Layer 2 of a small transformer language model trained on English Wikipedia (22 layers, counted from 0, width 128).
Take only the direct path to the model's output, skipping the later layers: a vector added to the residual stream pushes a token's score in proportion to its dot product with that token's output vector.

Output vectors of the tokens that the questions are about. A number n stands for (n - 500) times 0.0041.
"ley": 277 471 558 401 979 510 406 513 676 481 505 518 440 577 529 470 679 561 433 461 689 510 618 443 502 371 553 608 650 517 412 512 574 631 598 602 506 464 496 673 540 454 406 518 565 765 361 629 509 464 492 413 677 414 532 570 434 325 626 492 508 530 586 836 533 523 425 483 470 335 486 508 530 475 417 491 581 628 574 546 471 527 806 616 520 413 322 383 480 471 319 517 410 502 483 391 539 361 603 356 492 439 451 467 465 452 589 507 427 646 421 479 453 472 476 511 582 497 680 522 652 490 468 498 439 506 555 546
" well": 420 384 640 573 947 476 452 482 530 472 600 464 576 687 505 570 628 522 474 541 656 348 543 485 465 444 524 521 473 507 574 452 511 472 590 556 541 399 616 641 554 419 553 546 491 732 388 598 470 473 501 496 548 574 506 487 584 459 442 439 433 482 554 716 442 483 608 557 503 518 454 571 547 433 364 467 606 465 572 490 537 601 657 603 459 576 483 408 420 523 479 607 441 545 576 582 332 396 502 392 436 543 470 255 544 410 517 459 507 708 485 507 488 450 424 489 544 509 436 417 565 545 414 537 367 622 627 504
" |": 423 369 410 432 559 501 491 622 552 449 592 504 510 446 702 325 371 499 625 485 480 505 526 564 548 558 608 535 530 500 579 517 554 493 501 515 402 417 505 516 457 582 590 392 593 446 650 482 471 566 435 481 627 672 457 473 390 460 408 427 544 547 599 638 571 627 532 518 567 396 507 515 651 543 485 462 572 456 447 528 548 463 437 580 490 498 566 447 545 483 390 577 567 279 414 636 650 558 403 640 567 591 546 403 459 488 554 319 551 424 518 578 443 499 449 496 577 636 602 555 485 441 507 369 424 593 488 458
" or": 516 473 505 397 717 467 565 518 520 478 450 522 482 489 410 411 479 473 673 499 536 605 496 453 573 541 429 530 431 501 415 372 446 489 538 499 494 425 537 553 473 544 463 481 560 435 400 587 517 640 401 526 577 493 497 435 526 428 536 591 467 511 478 600 506 525 534 354 578 665 488 607 328 492 530 504 552 476 491 548 519 446 530 559 449 465 536 450 611 572 531 483 543 495 499 490 512 537 433 507 449 462 367 474 532 457 511 534 385 475 429 611 470 532 551 568 593 562 434 547 336 499 431 583 349 613 592 534
" and": 584 383 539 395 555 500 597 615 498 424 479 472 620 480 406 450 516 528 742 435 483 462 527 426 542 543 396 422 533 492 501 256 434 472 584 462 561 451 426 470 556 506 573 396 485 347 456 425 447 612 433 514 523 450 442 399 489 473 357 550 478 482 480 522 578 484 568 250 489 702 578 449 436 451 522 498 553 489 392 593 425 487 426 603 503 538 496 465 559 483 487 453 449 504 484 604 669 522 475 548 458 481 381 549 450 451 481 607 546 546 506 531 456 505 618 603 559 591 411 491 363 439 460 694 369 528 586 513
"e": 481 386 588 432 804 513 446 486 504 552 477 434 499 477 388 596 499 515 582 563 512 455 533 530 520 623 460 444 637 503 651 547 533 532 508 490 394 520 464 360 469 506 560 556 530 430 418 664 467 652 438 573 539 459 420 411 452 548 472 603 625 500 559 706 668 515 366 527 511 344 422 562 508 445 275 336 573 568 559 459 469 563 460 312 527 504 444 523 508 536 702 560 566 428 479 404 719 313 598 350 501 526 349 509 611 468 527 553 616 566 581 562 468 427 614 562 428 574 628 388 592 450 407 561 409 522 462 438
" of": 481 590 519 423 706 513 553 578 398 386 522 491 569 547 610 373 446 545 629 541 630 485 545 530 535 494 423 412 498 490 549 383 559 436 503 567 427 584 447 670 523 519 548 324 521 416 612 399 525 553 435 519 534 313 373 380 481 486 437 566 567 430 502 591 496 581 537 302 474 598 577 370 390 486 483 496 504 428 482 609 656 443 503 401 519 556 471 499 512 547 482 467 528 554 419 521 484 557 465 269 474 540 336 488 394 453 518 591 563 552 543 488 411 385 444 319 520 538 546 589 463 405 362 633 471 621 768 590
".": 532 446 554 420 666 449 426 510 496 642 524 469 615 593 330 375 455 406 554 629 583 526 567 443 514 475 482 382 474 487 517 219 484 398 469 404 439 478 536 658 545 523 542 320 402 375 626 347 476 562 362 575 518 516 474 502 478 594 491 428 544 565 494 585 532 480 467 472 451 731 589 501 415 497 402 435 519 526 583 525 422 408 509 497 524 569 459 509 565 485 389 452 482 537 589 623 694 513 513 571 508 536 606 488 380 485 463 277 532 474 560 603 472 467 482 338 470 542 571 474 572 463 443 754 409 563 442 518
" from": 445 504 539 513 701 493 559 617 547 392 424 459 569 562 372 469 506 545 647 571 404 492 476 387 497 485 453 468 492 499 388 315 536 512 597 471 515 487 488 566 570 502 560 408 613 508 546 470 495 558 474 529 609 443 367 513 457 424 418 653 632 584 489 699 461 597 488 449 428 614 582 442 496 440 410 444 388 539 527 486 486 550 529 657 555 597 435 488 517 459 480 515 561 567 599 528 463 568 492 342 393 520 426 439 510 428 465 579 604 553 486 581 568 507 409 348 648 501 518 531 435 484 572 533 453 528 702 490
"ity": 444 457 542 649 947 477 572 519 512 570 384 513 437 447 452 426 476 633 563 516 491 448 598 264 611 546 519 603 412 517 527 497 562 542 551 521 468 543 544 441 590 528 415 502 600 713 465 491 376 508 241 531 445 407 680 502 583 464 415 653 490 470 502 839 480 409 481 540 550 307 399 691 473 550 507 426 587 756 861 384 363 540 570 637 468 552 607 471 466 552 669 494 308 450 469 337 468 613 399 361 398 553 296 420 518 612 509 475 408 671 536 585 398 459 694 465 449 566 575 430 578 630 531 589 414 481 523 455
"-": 602 623 527 518 712 499 628 591 354 563 468 437 516 547 537 583 444 374 441 515 461 429 545 506 545 538 438 313 494 479 559 522 360 482 489 422 597 523 452 511 520 564 334 349 440 271 490 546 457 446 442 428 594 519 489 458 493 441 459 454 570 529 537 617 555 329 510 435 394 634 499 408 501 512 465 485 506 484 433 547 535 453 383 424 484 481 617 520 570 476 507 492 452 454 474 661 560 632 444 573 513 471 295 498 419 373 528 525 357 434 541 561 633 478 629 506 401 567 688 594 555 378 271 544 419 540 433 454

Output weights of attention head 0. The head adds the sum of these rows, row i times number i of z. A number n stands for (n - 500) times 0.0044.
o0: 506 451 567 408 555 378 292 531 571 564 445 370 506 465 543 421 532 410 516 511 594 643 575 362 493 510 708 524 528 286 668 562 477 599 259 584 344 667 531 558 366 550 432 389 556 649 583 490 598 491 731 270 658 398 680 475 459 607 443 544 432 382 551 445 481 478 462 499 396 444 491 566 535 712 628 23 456 390 590 335 588 532 605 560 516 539 96 400 549 567 525 258 445 541 517 579 540 518 565 699 578 537 529 477 613 691 436 550 665 466 502 500 343 415 441 409 387 221 458 524 561 517 591 505 407 502 651 225
o1: 592 777 624 508 666 490 536 480 467 520 517 517 359 536 246 534 576 416 586 447 592 54 539 700 482 421 298 461 477 397 317 640 418 641 575 582 617 656 360 523 460 537 451 599 198 565 442 688 376 349 534 634 528 696 481 355 510 346 656 665 436 640 596 382 652 832 663 310 427 430 452 615 529 468 587 509 579 553 691 401 663 436 691 314 669 504 522 631 267 530 548 679 466 475 533 472 552 165 545 635 599 446 482 300 563 324 646 513 473 301 412 574 377 419 558 456 450 671 415 586 775 657 560 635 237 597 526 573
o2: 423 199 393 416 315 415 350 588 523 78 459 517 485 643 588 350 502 651 552 391 307 444 404 591 569 625 513 926 508 435 497 574 533 556 751 511 607 675 472 637 477 532 557 554 615 578 538 526 646 583 543 632 605 516 566 480 576 588 489 595 556 531 318 356 366 671 549 552 543 570 765 552 537 544 577 306 576 745 486 574 564 471 654 566 346 366 389 376 379 438 655 376 637 481 567 452 414 400 563 544 456 524 459 410 568 546 324 722 410 389 473 292 617 545 541 511 615 581 452 562 604 538 634 456 429 388 599 674
o3: 350 551 486 518 519 477 396 397 636 396 563 550 598 322 400 670 592 661 684 449 620 419 363 564 290 508 374 207 507 461 468 676 380 480 521 520 494 509 613 498 335 389 438 683 551 396 446 659 377 404 288 479 616 349 395 311 582 707 730 719 389 585 506 526 519 316 240 368 754 427 531 555 468 536 438 625 558 715 698 384 523 472 370 400 708 375 442 456 185 311 592 685 619 486 513 453 649 736 301 530 527 630 380 531 520 541 616 479 527 585 334 625 488 555 526 389 132 294 452 475 277 722 609 646 363 459 363 439
o4: 452 637 541 476 499 650 581 615 410 584 486 385 351 506 570 584 698 634 568 623 437 336 579 528 345 557 683 483 399 818 307 504 367 528 594 517 444 390 667 601 521 435 451 658 456 524 703 651 770 704 375 633 499 373 602 304 469 476 558 253 595 480 424 494 593 261 327 405 675 665 394 563 818 718 387 564 564 558 504 480 417 525 309 347 549 462 525 629 411 379 482 585 430 339 712 765 582 431 648 251 424 639 453 581 327 181 743 548 446 721 500 467 542 516 379 382 499 474 508 625 544 393 537 510 459 438 600 385
o5: 535 608 612 624 648 455 581 377 514 401 476 624 436 582 625 328 383 447 557 381 611 555 567 662 464 517 472 731 452 763 573 616 735 443 563 581 481 538 267 357 481 580 429 340 441 669 593 536 312 425 668 454 379 664 437 647 383 286 540 560 478 325 441 432 486 646 515 488 393 314 641 314 507 509 563 525 440 540 482 699 542 501 474 579 197 725 532 618 669 470 382 501 515 469 562 653 468 664 423 651 646 506 462 510 442 460 274 415 448 583 429 327 623 556 539 726 658 508 635 459 492 268 543 550 556 494 569 616
o6: 619 619 323 568 507 683 412 559 503 485 477 484 387 358 567 406 544 402 483 379 317 387 528 571 414 569 484 586 562 751 569 378 417 430 633 468 428 499 501 450 524 547 411 605 320 428 454 591 515 462 457 437 482 576 336 375 504 384 624 420 481 414 363 433 460 706 314 914 264 568 526 282 524 624 667 624 507 495 457 560 379 599 505 258 485 532 474 596 442 466 468 589 409 412 323 466 484 341 514 745 473 591 267 424 353 477 512 367 521 458 517 381 404 584 477 679 444 180 508 563 499 210 549 399 635 372 595 576
o7: 644 386 507 423 533 735 511 476 498 633 654 658 530 285 693 272 299 353 655 490 494 574 548 508 404 417 403 568 552 349 437 720 488 549 456 467 572 487 317 504 592 372 794 529 632 585 361 467 585 363 352 694 696 320 379 362 614 503 393 455 531 683 705 584 455 359 669 386 527 493 530 463 481 344 418 457 637 387 424 521 227 523 610 377 624 545 603 315 372 643 609 446 401 775 587 407 587 633 494 205 548 671 657 281 552 507 360 546 298 434 657 423 444 530 262 515 496 549 524 507 361 438 550 579 319 570 618 552
o8: 625 417 469 495 511 424 312 443 435 452 304 643 606 561 692 609 422 727 450 524 548 485 609 708 544 418 592 704 387 825 199 320 493 424 616 578 537 376 824 566 388 660 507 651 521 334 354 598 657 376 637 498 817 441 328 740 390 584 607 549 459 443 454 672 571 489 544 250 223 399 385 433 426 389 368 530 549 625 603 450 467 467 413 278 468 497 546 278 587 543 422 381 401 420 503 653 568 650 354 443 431 681 414 443 442 369 420 518 419 569 771 591 668 224 346 669 448 639 536 582 469 346 606 432 713 510 412 622
o9: 563 934 367 657 190 424 533 265 486 529 597 493 643 551 458 566 500 416 507 560 487 463 395 343 405 477 547 243 289 595 650 601 545 389 330 433 458 477 572 462 636 319 497 377 555 392 311 266 431 382 560 540 263 477 569 862 652 609 435 510 398 443 371 481 397 512 557 358 448 667 597 629 562 262 395 692 653 449 611 467 305 568 245 394 432 434 630 611 506 341 451 678 492 702 456 364 758 637 694 541 500 328 561 459 561 627 382 243 583 506 563 563 571 487 592 476 397 410 492 505 467 681 676 816 722 512 339 353
o10: 384 393 530 644 495 496 380 590 689 489 530 586 694 651 565 387 329 479 440 254 542 546 522 570 455 610 257 614 507 534 305 518 558 563 539 530 486 497 421 458 484 262 512 392 503 472 458 458 427 575 491 383 515 398 357 594 669 526 453 532 436 630 646 445 488 582 435 417 533 563 417 531 303 437 565 459 631 294 451 520 488 515 348 744 382 455 356 627 281 503 508 540 553 482 591 302 450 428 539 483 658 579 541 388 745 622 443 599 611 484 572 427 566 518 303 539 271 412 445 582 521 694 447 493 591 574 532 468
o11: 508 307 483 545 577 515 240 689 778 599 521 465 722 566 478 598 710 690 561 351 522 457 329 514 503 557 532 764 544 449 233 502 409 464 590 743 371 507 447 497 387 267 663 549 639 540 481 830 508 509 519 563 881 740 493 617 559 571 495 406 590 768 737 443 451 482 419 366 533 783 408 384 505 626 383 655 533 544 588 492 489 477 516 435 386 321 382 576 350 487 415 240 392 373 586 486 503 453 408 302 555 756 695 349 610 447 508 601 510 354 437 443 540 383 411 567 547 393 404 736 553 395 489 576 360 484 575 487
o12: 378 462 615 597 786 428 383 297 478 260 522 604 325 588 499 458 704 564 637 510 405 646 534 445 476 754 644 465 507 378 660 448 548 513 476 633 541 440 466 597 359 518 450 438 663 542 504 513 515 438 355 427 332 445 576 480 528 569 502 431 528 550 484 367 573 578 428 416 493 529 529 478 777 604 666 621 168 421 588 328 510 476 497 493 544 310 568 616 478 702 329 582 467 540 575 639 565 717 456 543 382 430 570 623 336 467 503 461 346 370 398 423 377 645 599 472 421 441 539 426 482 424 412 558 406 667 575 495
o13: 382 351 530 448 602 413 257 606 586 323 298 519 564 456 386 479 689 524 650 457 426 508 570 532 544 548 397 429 424 420 553 605 342 416 410 618 544 556 403 500 684 437 620 692 744 292 760 587 517 423 483 437 477 555 627 525 428 479 421 561 395 561 409 206 547 703 633 296 650 564 517 452 551 564 416 438 509 624 633 542 460 362 378 471 533 526 468 515 766 335 622 381 399 486 525 594 439 598 385 654 429 568 527 423 679 390 510 719 507 411 345 321 469 519 452 438 550 522 295 415 399 488 611 363 413 628 423 553
o14: 620 621 604 443 350 614 627 453 333 630 532 540 327 687 423 430 357 554 472 319 522 543 491 565 559 409 360 411 559 758 522 464 501 564 536 632 693 363 727 409 651 449 266 315 370 489 471 573 482 658 602 590 291 572 373 684 434 505 567 370 642 649 404 512 472 256 429 390 518 208 589 539 278 623 495 605 281 408 661 502 531 403 350 717 251 560 369 534 445 481 532 446 512 290 684 557 682 494 307 406 700 538 673 676 447 602 397 364 472 654 512 689 450 252 569 642 535 356 638 479 520 677 635 855 445 365 424 652
o15: 697 554 389 492 491 449 628 541 601 485 457 536 513 572 643 492 605 512 663 602 552 503 494 509 619 724 592 662 250 319 546 539 542 520 698 378 533 588 420 613 658 590 560 497 540 552 404 587 563 441 593 670 618 581 516 672 396 466 179 341 496 627 503 453 666 577 527 431 409 466 594 418 466 642 522 576 485 623 520 476 527 573 312 483 657 262 292 566 422 389 421 632 584 383 419 575 546 281 563 341 433 403 289 301 585 531 462 327 188 374 303 482 670 242 505 536 666 369 696 427 587 471 478 519 356 707 638 462
o16: 411 657 467 516 461 562 575 530 588 434 545 690 539 530 519 616 160 381 578 360 474 453 567 550 431 547 474 442 713 606 376 370 426 666 474 421 670 449 648 468 344 338 428 547 415 477 489 430 587 462 685 553 563 543 645 419 739 479 696 580 488 413 624 714 608 603 626 571 388 450 302 721 263 461 481 650 397 448 504 580 549 625 503 558 467 689 634 560 575 497 563 528 608 363 686 216 549 448 326 657 704 569 635 474 636 492 592 416 376 484 489 517 399 577 541 610 696 453 627 441 443 573 451 617 448 390 421 219
o17: 482 563 706 485 520 605 503 596 511 746 514 447 599 584 345 437 615 173 694 449 582 742 207 330 339 417 242 354 708 762 378 549 302 297 489 494 316 593 296 508 55 587 537 422 587 343 326 548 460 547 397 659 377 331 535 169 617 188 586 462 523 699 499 658 439 716 602 439 427 615 314 436 469 319 629 560 747 585 428 517 570 661 533 368 326 531 555 787 636 358 465 311 531 578 668 329 692 435 540 342 469 588 597 651 430 338 578 612 369 521 657 338 771 265 533 537 368 401 571 526 552 571 437 618 469 395 527 646
o18: 673 444 333 549 605 559 531 426 529 608 91 643 545 572 547 307 418 523 560 548 427 770 359 691 529 655 546 766 270 453 320 454 659 323 753 643 368 176 425 546 616 460 226 664 728 481 558 689 344 668 389 406 462 440 680 424 392 559 299 582 551 517 538 452 745 466 533 439 469 493 458 374 278 409 391 686 542 584 382 422 482 430 716 688 430 576 466 406 642 325 641 462 642 585 423 713 436 656 550 328 363 437 382 378 592 524 798 484 294 656 396 491 680 491 587 427 478 787 700 777 523 384 380 408 825 484 700 686
o19: 469 334 562 410 201 784 421 334 548 562 448 752 602 133 689 367 587 515 501 587 637 594 454 865 570 652 478 459 466 781 501 558 253 579 488 545 437 364 600 275 567 511 752 683 576 458 502 706 473 565 517 729 576 490 756 342 508 357 643 374 480 494 535 585 393 488 358 459 660 517 281 653 558 612 477 667 456 172 663 455 315 677 378 688 460 476 517 511 632 469 608 463 661 270 469 632 655 480 510 521 296 713 529 612 544 514 583 440 472 474 535 427 563 567 449 517 548 473 392 415 361 599 502 436 709 398 350 528
o20: 523 476 468 653 425 514 571 494 521 379 381 575 593 453 495 298 619 334 472 341 601 558 439 580 490 495 442 699 682 502 601 828 525 581 420 712 560 493 442 413 644 520 544 462 471 455 620 579 299 570 337 458 703 703 618 664 533 455 437 625 537 204 436 532 575 699 547 653 563 589 476 420 575 517 529 264 474 493 459 493 595 413 337 631 452 596 372 637 775 544 417 321 468 471 449 671 616 692 513 624 372 600 522 265 518 255 363 656 533 521 405 466 410 603 542 358 680 567 420 712 596 273 753 690 514 455 601 568
o21: 521 713 523 555 377 475 446 534 379 217 573 608 570 511 326 514 456 628 277 358 830 321 571 543 445 394 423 641 532 162 474 761 505 682 426 453 424 543 444 476 601 586 632 566 555 397 498 571 546 391 504 657 449 556 648 629 556 747 493 607 449 350 521 345 511 582 581 464 524 432 598 461 483 565 466 476 536 384 446 587 521 474 320 356 655 372 652 438 257 493 273 494 577 477 690 477 704 518 448 568 567 452 618 472 705 544 404 483 575 362 521 579 240 519 716 355 543 492 585 323 641 636 673 471 797 566 526 435
o22: 704 510 531 549 758 668 610 499 544 437 387 656 651 477 698 562 725 602 291 646 519 400 711 449 387 286 358 558 333 329 432 361 397 447 539 612 540 498 625 482 327 377 555 411 380 502 367 424 555 469 334 676 613 550 661 491 595 693 546 797 489 253 563 628 526 628 571 482 298 807 483 666 656 597 573 615 540 517 405 764 465 464 615 572 607 558 245 224 590 521 704 377 415 374 508 242 464 583 663 504 296 524 553 215 304 399 346 520 640 421 405 301 460 400 622 510 748 593 599 483 592 496 395 516 616 573 748 418
o23: 555 591 427 398 323 576 844 367 476 617 669 399 639 431 264 484 382 554 684 437 637 525 561 409 609 509 347 202 518 276 566 445 570 549 491 600 642 392 803 550 488 452 589 582 492 319 248 422 524 593 581 673 501 575 503 403 583 463 475 634 278 542 370 472 452 619 405 667 487 484 569 418 498 601 551 457 691 522 602 558 536 268 601 374 554 562 480 632 452 436 425 321 523 567 504 286 691 526 411 604 463 711 223 408 719 437 577 421 520 661 444 514 473 549 363 459 515 584 493 498 473 527 450 587 569 761 421 668
o24: 685 225 494 229 596 519 727 556 497 494 541 466 491 691 644 427 206 448 484 429 366 556 495 432 560 496 465 644 439 556 538 510 516 458 722 324 481 326 478 508 677 738 379 384 735 628 515 727 510 755 362 632 427 713 347 392 331 714 582 320 561 658 613 277 805 522 642 490 452 471 837 532 508 555 706 448 415 406 628 456 369 500 455 561 597 537 284 577 435 417 509 436 666 333 484 441 393 400 478 381 367 607 501 610 485 573 559 463 301 565 382 439 677 612 658 493 564 551 617 465 558 560 330 373 463 449 470 389
o25: 626 405 585 367 532 533 602 648 489 326 392 336 629 584 416 396 419 713 580 405 577 546 600 313 540 578 636 694 522 199 508 701 627 462 729 441 500 524 462 669 485 779 668 694 526 538 694 554 489 471 670 690 596 693 599 497 520 293 494 580 398 347 700 515 556 468 559 284 437 285 416 406 457 651 662 368 608 510 548 285 453 449 518 466 584 503 298 287 817 218 263 404 537 541 405 422 394 454 539 467 449 496 499 537 561 212 311 571 342 550 456 605 755 506 366 554 658 742 713 399 378 637 490 346 464 649 537 594
o26: 400 611 344 397 505 595 503 469 567 493 688 367 345 230 494 403 460 511 512 344 473 366 466 445 592 413 510 608 572 676 555 478 553 528 467 524 411 353 354 521 533 350 588 560 498 556 436 427 415 286 594 500 606 653 526 567 228 606 422 650 644 497 508 734 484 616 524 603 426 559 532 389 511 583 411 450 594 445 601 523 286 480 337 374 487 545 565 632 594 659 490 527 561 525 553 398 530 410 598 548 712 429 596 439 503 770 608 517 393 490 359 658 499 590 493 449 586 653 539 644 383 357 373 559 395 497 451 348
o27: 149 493 493 426 610 334 418 571 407 578 461 416 688 675 464 555 500 430 377 758 650 331 620 43 414 458 554 357 554 320 783 643 398 444 396 478 512 712 473 441 390 528 541 647 404 244 412 408 439 631 448 650 643 515 515 552 639 349 297 408 501 584 547 389 537 589 589 640 580 612 529 518 760 463 437 418 451 450 431 213 402 551 535 723 568 588 265 596 616 538 705 518 405 515 470 301 397 587 355 598 254 461 497 529 185 357 593 614 684 372 351 362 267 474 371 626 645 554 254 528 382 456 483 599 446 567 405 379
o28: 485 209 533 415 833 509 307 489 451 293 610 601 438 515 431 456 414 602 366 384 564 554 377 546 598 435 630 567 483 549 470 535 568 568 598 420 345 599 374 440 428 577 552 388 703 580 320 508 545 422 696 473 515 549 437 473 432 571 559 347 456 437 711 495 672 636 647 397 365 511 383 526 648 572 572 513 405 560 247 252 567 399 321 329 402 527 615 562 495 705 606 542 520 657 560 500 503 406 365 637 426 700 642 287 532 352 421 529 424 552 505 595 632 575 561 441 422 480 563 493 478 492 483 437 446 552 448 525
o29: 413 445 548 475 511 494 546 712 398 545 407 612 551 634 566 562 411 207 609 463 424 457 443 684 518 544 527 481 538 412 521 421 408 533 527 482 287 402 500 572 226 429 450 623 520 677 634 714 337 615 409 383 520 377 594 95 705 291 353 641 778 450 645 625 649 416 418 630 585 503 482 534 422 512 399 463 670 697 463 245 583 675 650 333 538 389 603 450 619 469 456 904 512 378 457 527 439 340 436 429 489 778 261 446 565 741 609 444 391 486 761 599 534 316 450 489 457 454 392 530 536 544 553 470 190 506 627 544
o30: 535 597 539 537 312 500 539 558 510 450 583 603 527 379 477 583 480 641 554 673 777 545 366 450 456 334 447 235 569 294 443 446 239 352 407 408 404 581 702 422 734 399 636 378 508 163 275 357 446 234 603 594 446 772 307 613 595 621 620 450 226 470 311 632 300 406 507 500 407 463 390 556 407 381 507 457 531 313 318 447 459 655 283 379 683 734 556 443 389 308 373 386 602 555 430 405 720 457 492 629 367 610 509 440 504 373 614 406 506 540 528 704 310 308 413 561 429 208 577 390 383 488 629 373 659 749 378 691
o31: 392 463 527 405 306 427 299 625 407 605 517 530 689 673 493 549 625 674 739 543 467 613 352 404 431 694 650 478 522 627 389 372 508 542 544 587 604 357 344 489 363 254 693 314 427 492 580 585 576 604 283 463 632 519 253 505 752 649 668 553 517 496 392 380 245 517 532 444 596 652 574 625 584 249 491 455 208 519 658 333 393 728 587 513 424 455 521 451 171 556 116 557 546 648 739 400 546 790 550 400 467 315 509 444 498 573 497 717 520 503 447 389 680 603 469 335 409 618 482 492 569 527 845 528 535 517 476 599

Each question shows a token from some text and the vector z that the head gathered there. A number n stands for (n - 500) times 0.0044.

"\n": 618 516 362 395 695 384 538 435 497 572 436 411 420 449 623 599 392 582 507 354 538 582 323 632 467 581 190 588 517 681 714 431
Which of these tokens does it push up most? "-"

" Abdul": 518 418 478 108 640 420 463 627 372 421 551 755 467 631 431 649 373 699 916 543 491 472 535 460 508 593 559 355 563 636 445 407
Which of these tokens does it push up most? "ley"

",": 375 263 658 156 590 511 427 674 532 399 471 594 469 425 404 497 460 861 832 436 689 371 676 656 570 922 401 535 342 451 547 516
Which two tokens does it push up most, strongest first? " from", " of"

" Portugal": 632 562 387 392 463 471 453 493 391 506 501 422 491 433 616 560 427 519 522 298 540 627 363 674 452 619 326 519 511 689 619 452
Which of these tokens does it push up most? "."

";": 542 514 584 305 480 568 402 544 498 304 535 454 543 552 590 585 367 528 736 348 691 542 402 660 565 848 292 390 662 601 451 560
Which of these tokens does it push down most? "."

"cs": 709 268 481 244 332 578 329 512 547 596 501 459 549 399 492 608 280 474 602 495 564 507 302 573 468 582 383 692 495 683 471 509
Which two tokens does it push up most, strongest first? " |", " of"

"ski": 624 526 420 450 409 487 479 499 612 432 508 536 501 574 563 490 484 567 628 466 659 464 353 709 514 591 315 490 548 517 718 372
Which of these tokens does it push up most? " or"

"n": 551 707 383 561 469 442 268 524 510 582 457 447 414 570 514 487 460 620 669 454 595 601 413 827 369 771 287 588 471 807 622 535
Which of these tokens does it push up most? "e"

" Peru": 614 521 388 384 375 484 451 493 444 505 493 408 521 454 521 552 439 496 584 323 533 590 405 665 474 634 374 514 539 681 616 455
Which of these tokens does it push up most? " of"

"-": 494 495 510 400 500 521 396 576 535 321 473 441 578 541 556 615 373 556 788 376 613 462 321 626 566 756 316 388 658 618 442 522
Which of these tokens does it push down most? "."

"ush": 660 496 373 375 471 460 468 561 442 535 516 403 465 445 601 571 472 559 541 348 509 632 355 712 462 609 277 520 511 651 631 456
Which of these tokens does it push up most? "."

"ape": 606 516 381 438 452 398 443 535 426 476 505 401 501 427 537 513 443 506 588 329 515 588 408 689 457 663 324 533 502 704 601 416
Which of these tokens does it push down most? " |"

"hi": 540 351 388 319 498 456 273 605 457 499 461 521 512 518 557 531 321 473 660 364 572 627 476 676 339 670 184 604 447 639 677 607
Which of these tokens does it push down most? "e"

"is": 797 503 506 378 441 499 371 370 454 479 506 474 491 690 533 450 392 433 552 368 506 559 403 711 477 761 269 730 523 640 520 649
Which of these tokens does it push up most? " from"

"zy": 542 525 392 505 441 521 435 510 572 501 496 511 504 563 540 549 392 545 670 365 584 563 375 708 423 637 310 495 518 615 669 472
Which of these tokens does it push down most? "ley"

" Bu": 722 264 465 245 305 597 302 552 526 627 530 409 562 400 525 634 275 433 654 469 592 557 249 488 467 537 400 735 524 661 437 535
Which of these tokens does it push up most? " |"

"ł": 462 399 489 574 370 744 431 430 701 404 503 605 590 646 527 568 456 545 821 421 714 472 390 684 500 797 419 411 445 551 645 542
Which of these tokens does it push up most? " or"

"udi": 453 462 451 354 446 696 318 648 398 529 504 394 458 431 614 446 482 439 422 163 433 767 740 707 830 918 431 432 558 397 446 393
Which of these tokens does it push down most? "e"

" Human": 627 558 345 458 512 406 455 526 451 518 500 452 454 492 581 515 393 503 552 297 528 583 391 648 431 628 311 595 498 720 607 486
Which of these tokens does it push down most? " |"

")": 601 503 413 398 505 491 443 542 461 523 519 477 458 480 527 494 443 521 602 352 602 599 471 729 389 700 257 555 491 641 588 491
Which of these tokens does it push up most? " of"

" Sat": 642 555 411 443 503 403 453 515 406 555 488 389 515 468 530 528 421 540 493 345 586 625 453 720 438 664 206 646 510 665 659 485
Which of these tokens does it push up most? "."

" Cas": 654 359 439 411 370 526 271 542 391 574 536 358 505 546 472 528 418 449 681 382 488 577 382 626 548 630 304 605 510 751 570 488
Which of these tokens does it push up most? "ity"

"u": 537 430 427 420 448 549 409 505 488 531 479 382 528 508 527 521 401 538 610 374 597 594 370 702 459 666 285 545 498 670 601 525
Which of these tokens does it push up most? " of"

" RUS": 570 479 397 424 466 473 391 541 473 555 463 415 535 470 612 609 368 558 536 306 551 506 384 710 467 587 344 603 521 643 638 466
Which of these tokens does it push up most? "."

" USA": 591 528 400 424 514 463 444 520 449 528 495 466 477 470 525 523 441 526 565 362 593 587 455 727 399 673 282 576 494 677 584 484
Which of these tokens does it push up most? " of"

"a": 677 317 486 274 372 577 349 547 491 585 510 425 549 437 544 613 277 398 637 458 653 563 293 526 421 595 380 730 474 641 466 550
Which of these tokens does it push up most? " |"

" 2012": 606 470 484 450 487 404 368 578 430 470 520 501 499 488 527 544 341 445 625 369 525 609 448 708 511 670 335 565 476 625 583 554
Which of these tokens does it push down most? "-"

" Sal": 536 420 413 300 442 529 366 588 469 507 504 356 541 526 566 639 499 436 663 341 533 632 503 710 550 724 195 498 527 561 575 467
Which of these tokens does it push down most? "e"

"va": 589 507 345 371 439 441 277 621 507 555 517 421 518 410 582 581 429 419 602 317 413 621 587 711 405 657 301 555 512 817 609 522
Which of these tokens does it push down most? " |"

".": 511 423 458 368 520 457 323 626 397 519 475 482 526 506 570 576 264 366 642 351 556 656 513 673 472 691 296 611 478 556 601 584
Which of these tokens does it push down most? "e"

"ti": 629 553 347 401 485 467 464 532 486 476 482 501 469 484 562 522 371 537 538 321 512 533 406 596 454 612 311 588 542 722 640 511
Which of these tokens does it push down most? " |"

" Sw": 492 350 506 407 459 497 352 481 570 442 531 416 506 479 563 590 381 648 466 391 446 367 475 813 398 570 192 573 400 644 563 525
Which of these tokens does it push down most? " |"

" Hungary": 622 591 389 387 447 462 436 527 379 518 498 421 499 417 625 555 439 518 491 271 547 626 409 696 442 639 318 522 518 682 617 433
Which of these tokens does it push down most? " |"

"R": 572 503 410 381 518 477 403 494 479 533 473 421 480 503 585 544 412 523 566 359 529 601 435 688 473 678 280 582 508 699 624 504
Which of these tokens does it push down most? "ley"

"Th": 566 399 469 405 215 423 297 814 577 553 555 583 345 487 401 571 423 468 527 211 515 644 438 848 425 699 266 372 579 671 436 383
Which of these tokens does it push down most? "-"

" Kh": 604 365 401 316 507 503 478 697 551 349 467 473 556 455 532 664 344 395 776 269 548 513 245 582 485 508 346 430 473 575 574 635
Which of these tokens does it push down most? "e"

"\n\n": 631 615 383 388 416 427 476 470 425 512 517 395 509 425 516 546 465 547 535 287 486 587 452 666 472 637 331 534 540 707 632 452
Which of these tokens does it push down most? " |"

" Santa": 547 315 580 175 466 710 418 487 540 742 389 442 603 551 567 536 367 563 768 420 783 565 410 647 496 803 201 632 545 388 559 695
Which of these tokens does it push down most? "e"

" FRA": 552 483 382 438 501 430 394 545 436 524 418 349 481 494 599 607 306 549 576 367 538 554 346 721 435 577 288 603 511 656 627 442
Which of these tokens does it push down most? "ley"

"sk": 539 438 461 400 504 500 399 560 512 521 514 435 518 469 655 589 375 576 536 339 555 531 369 760 508 609 291 546 527 648 604 510
Which of these tokens does it push down most? "ley"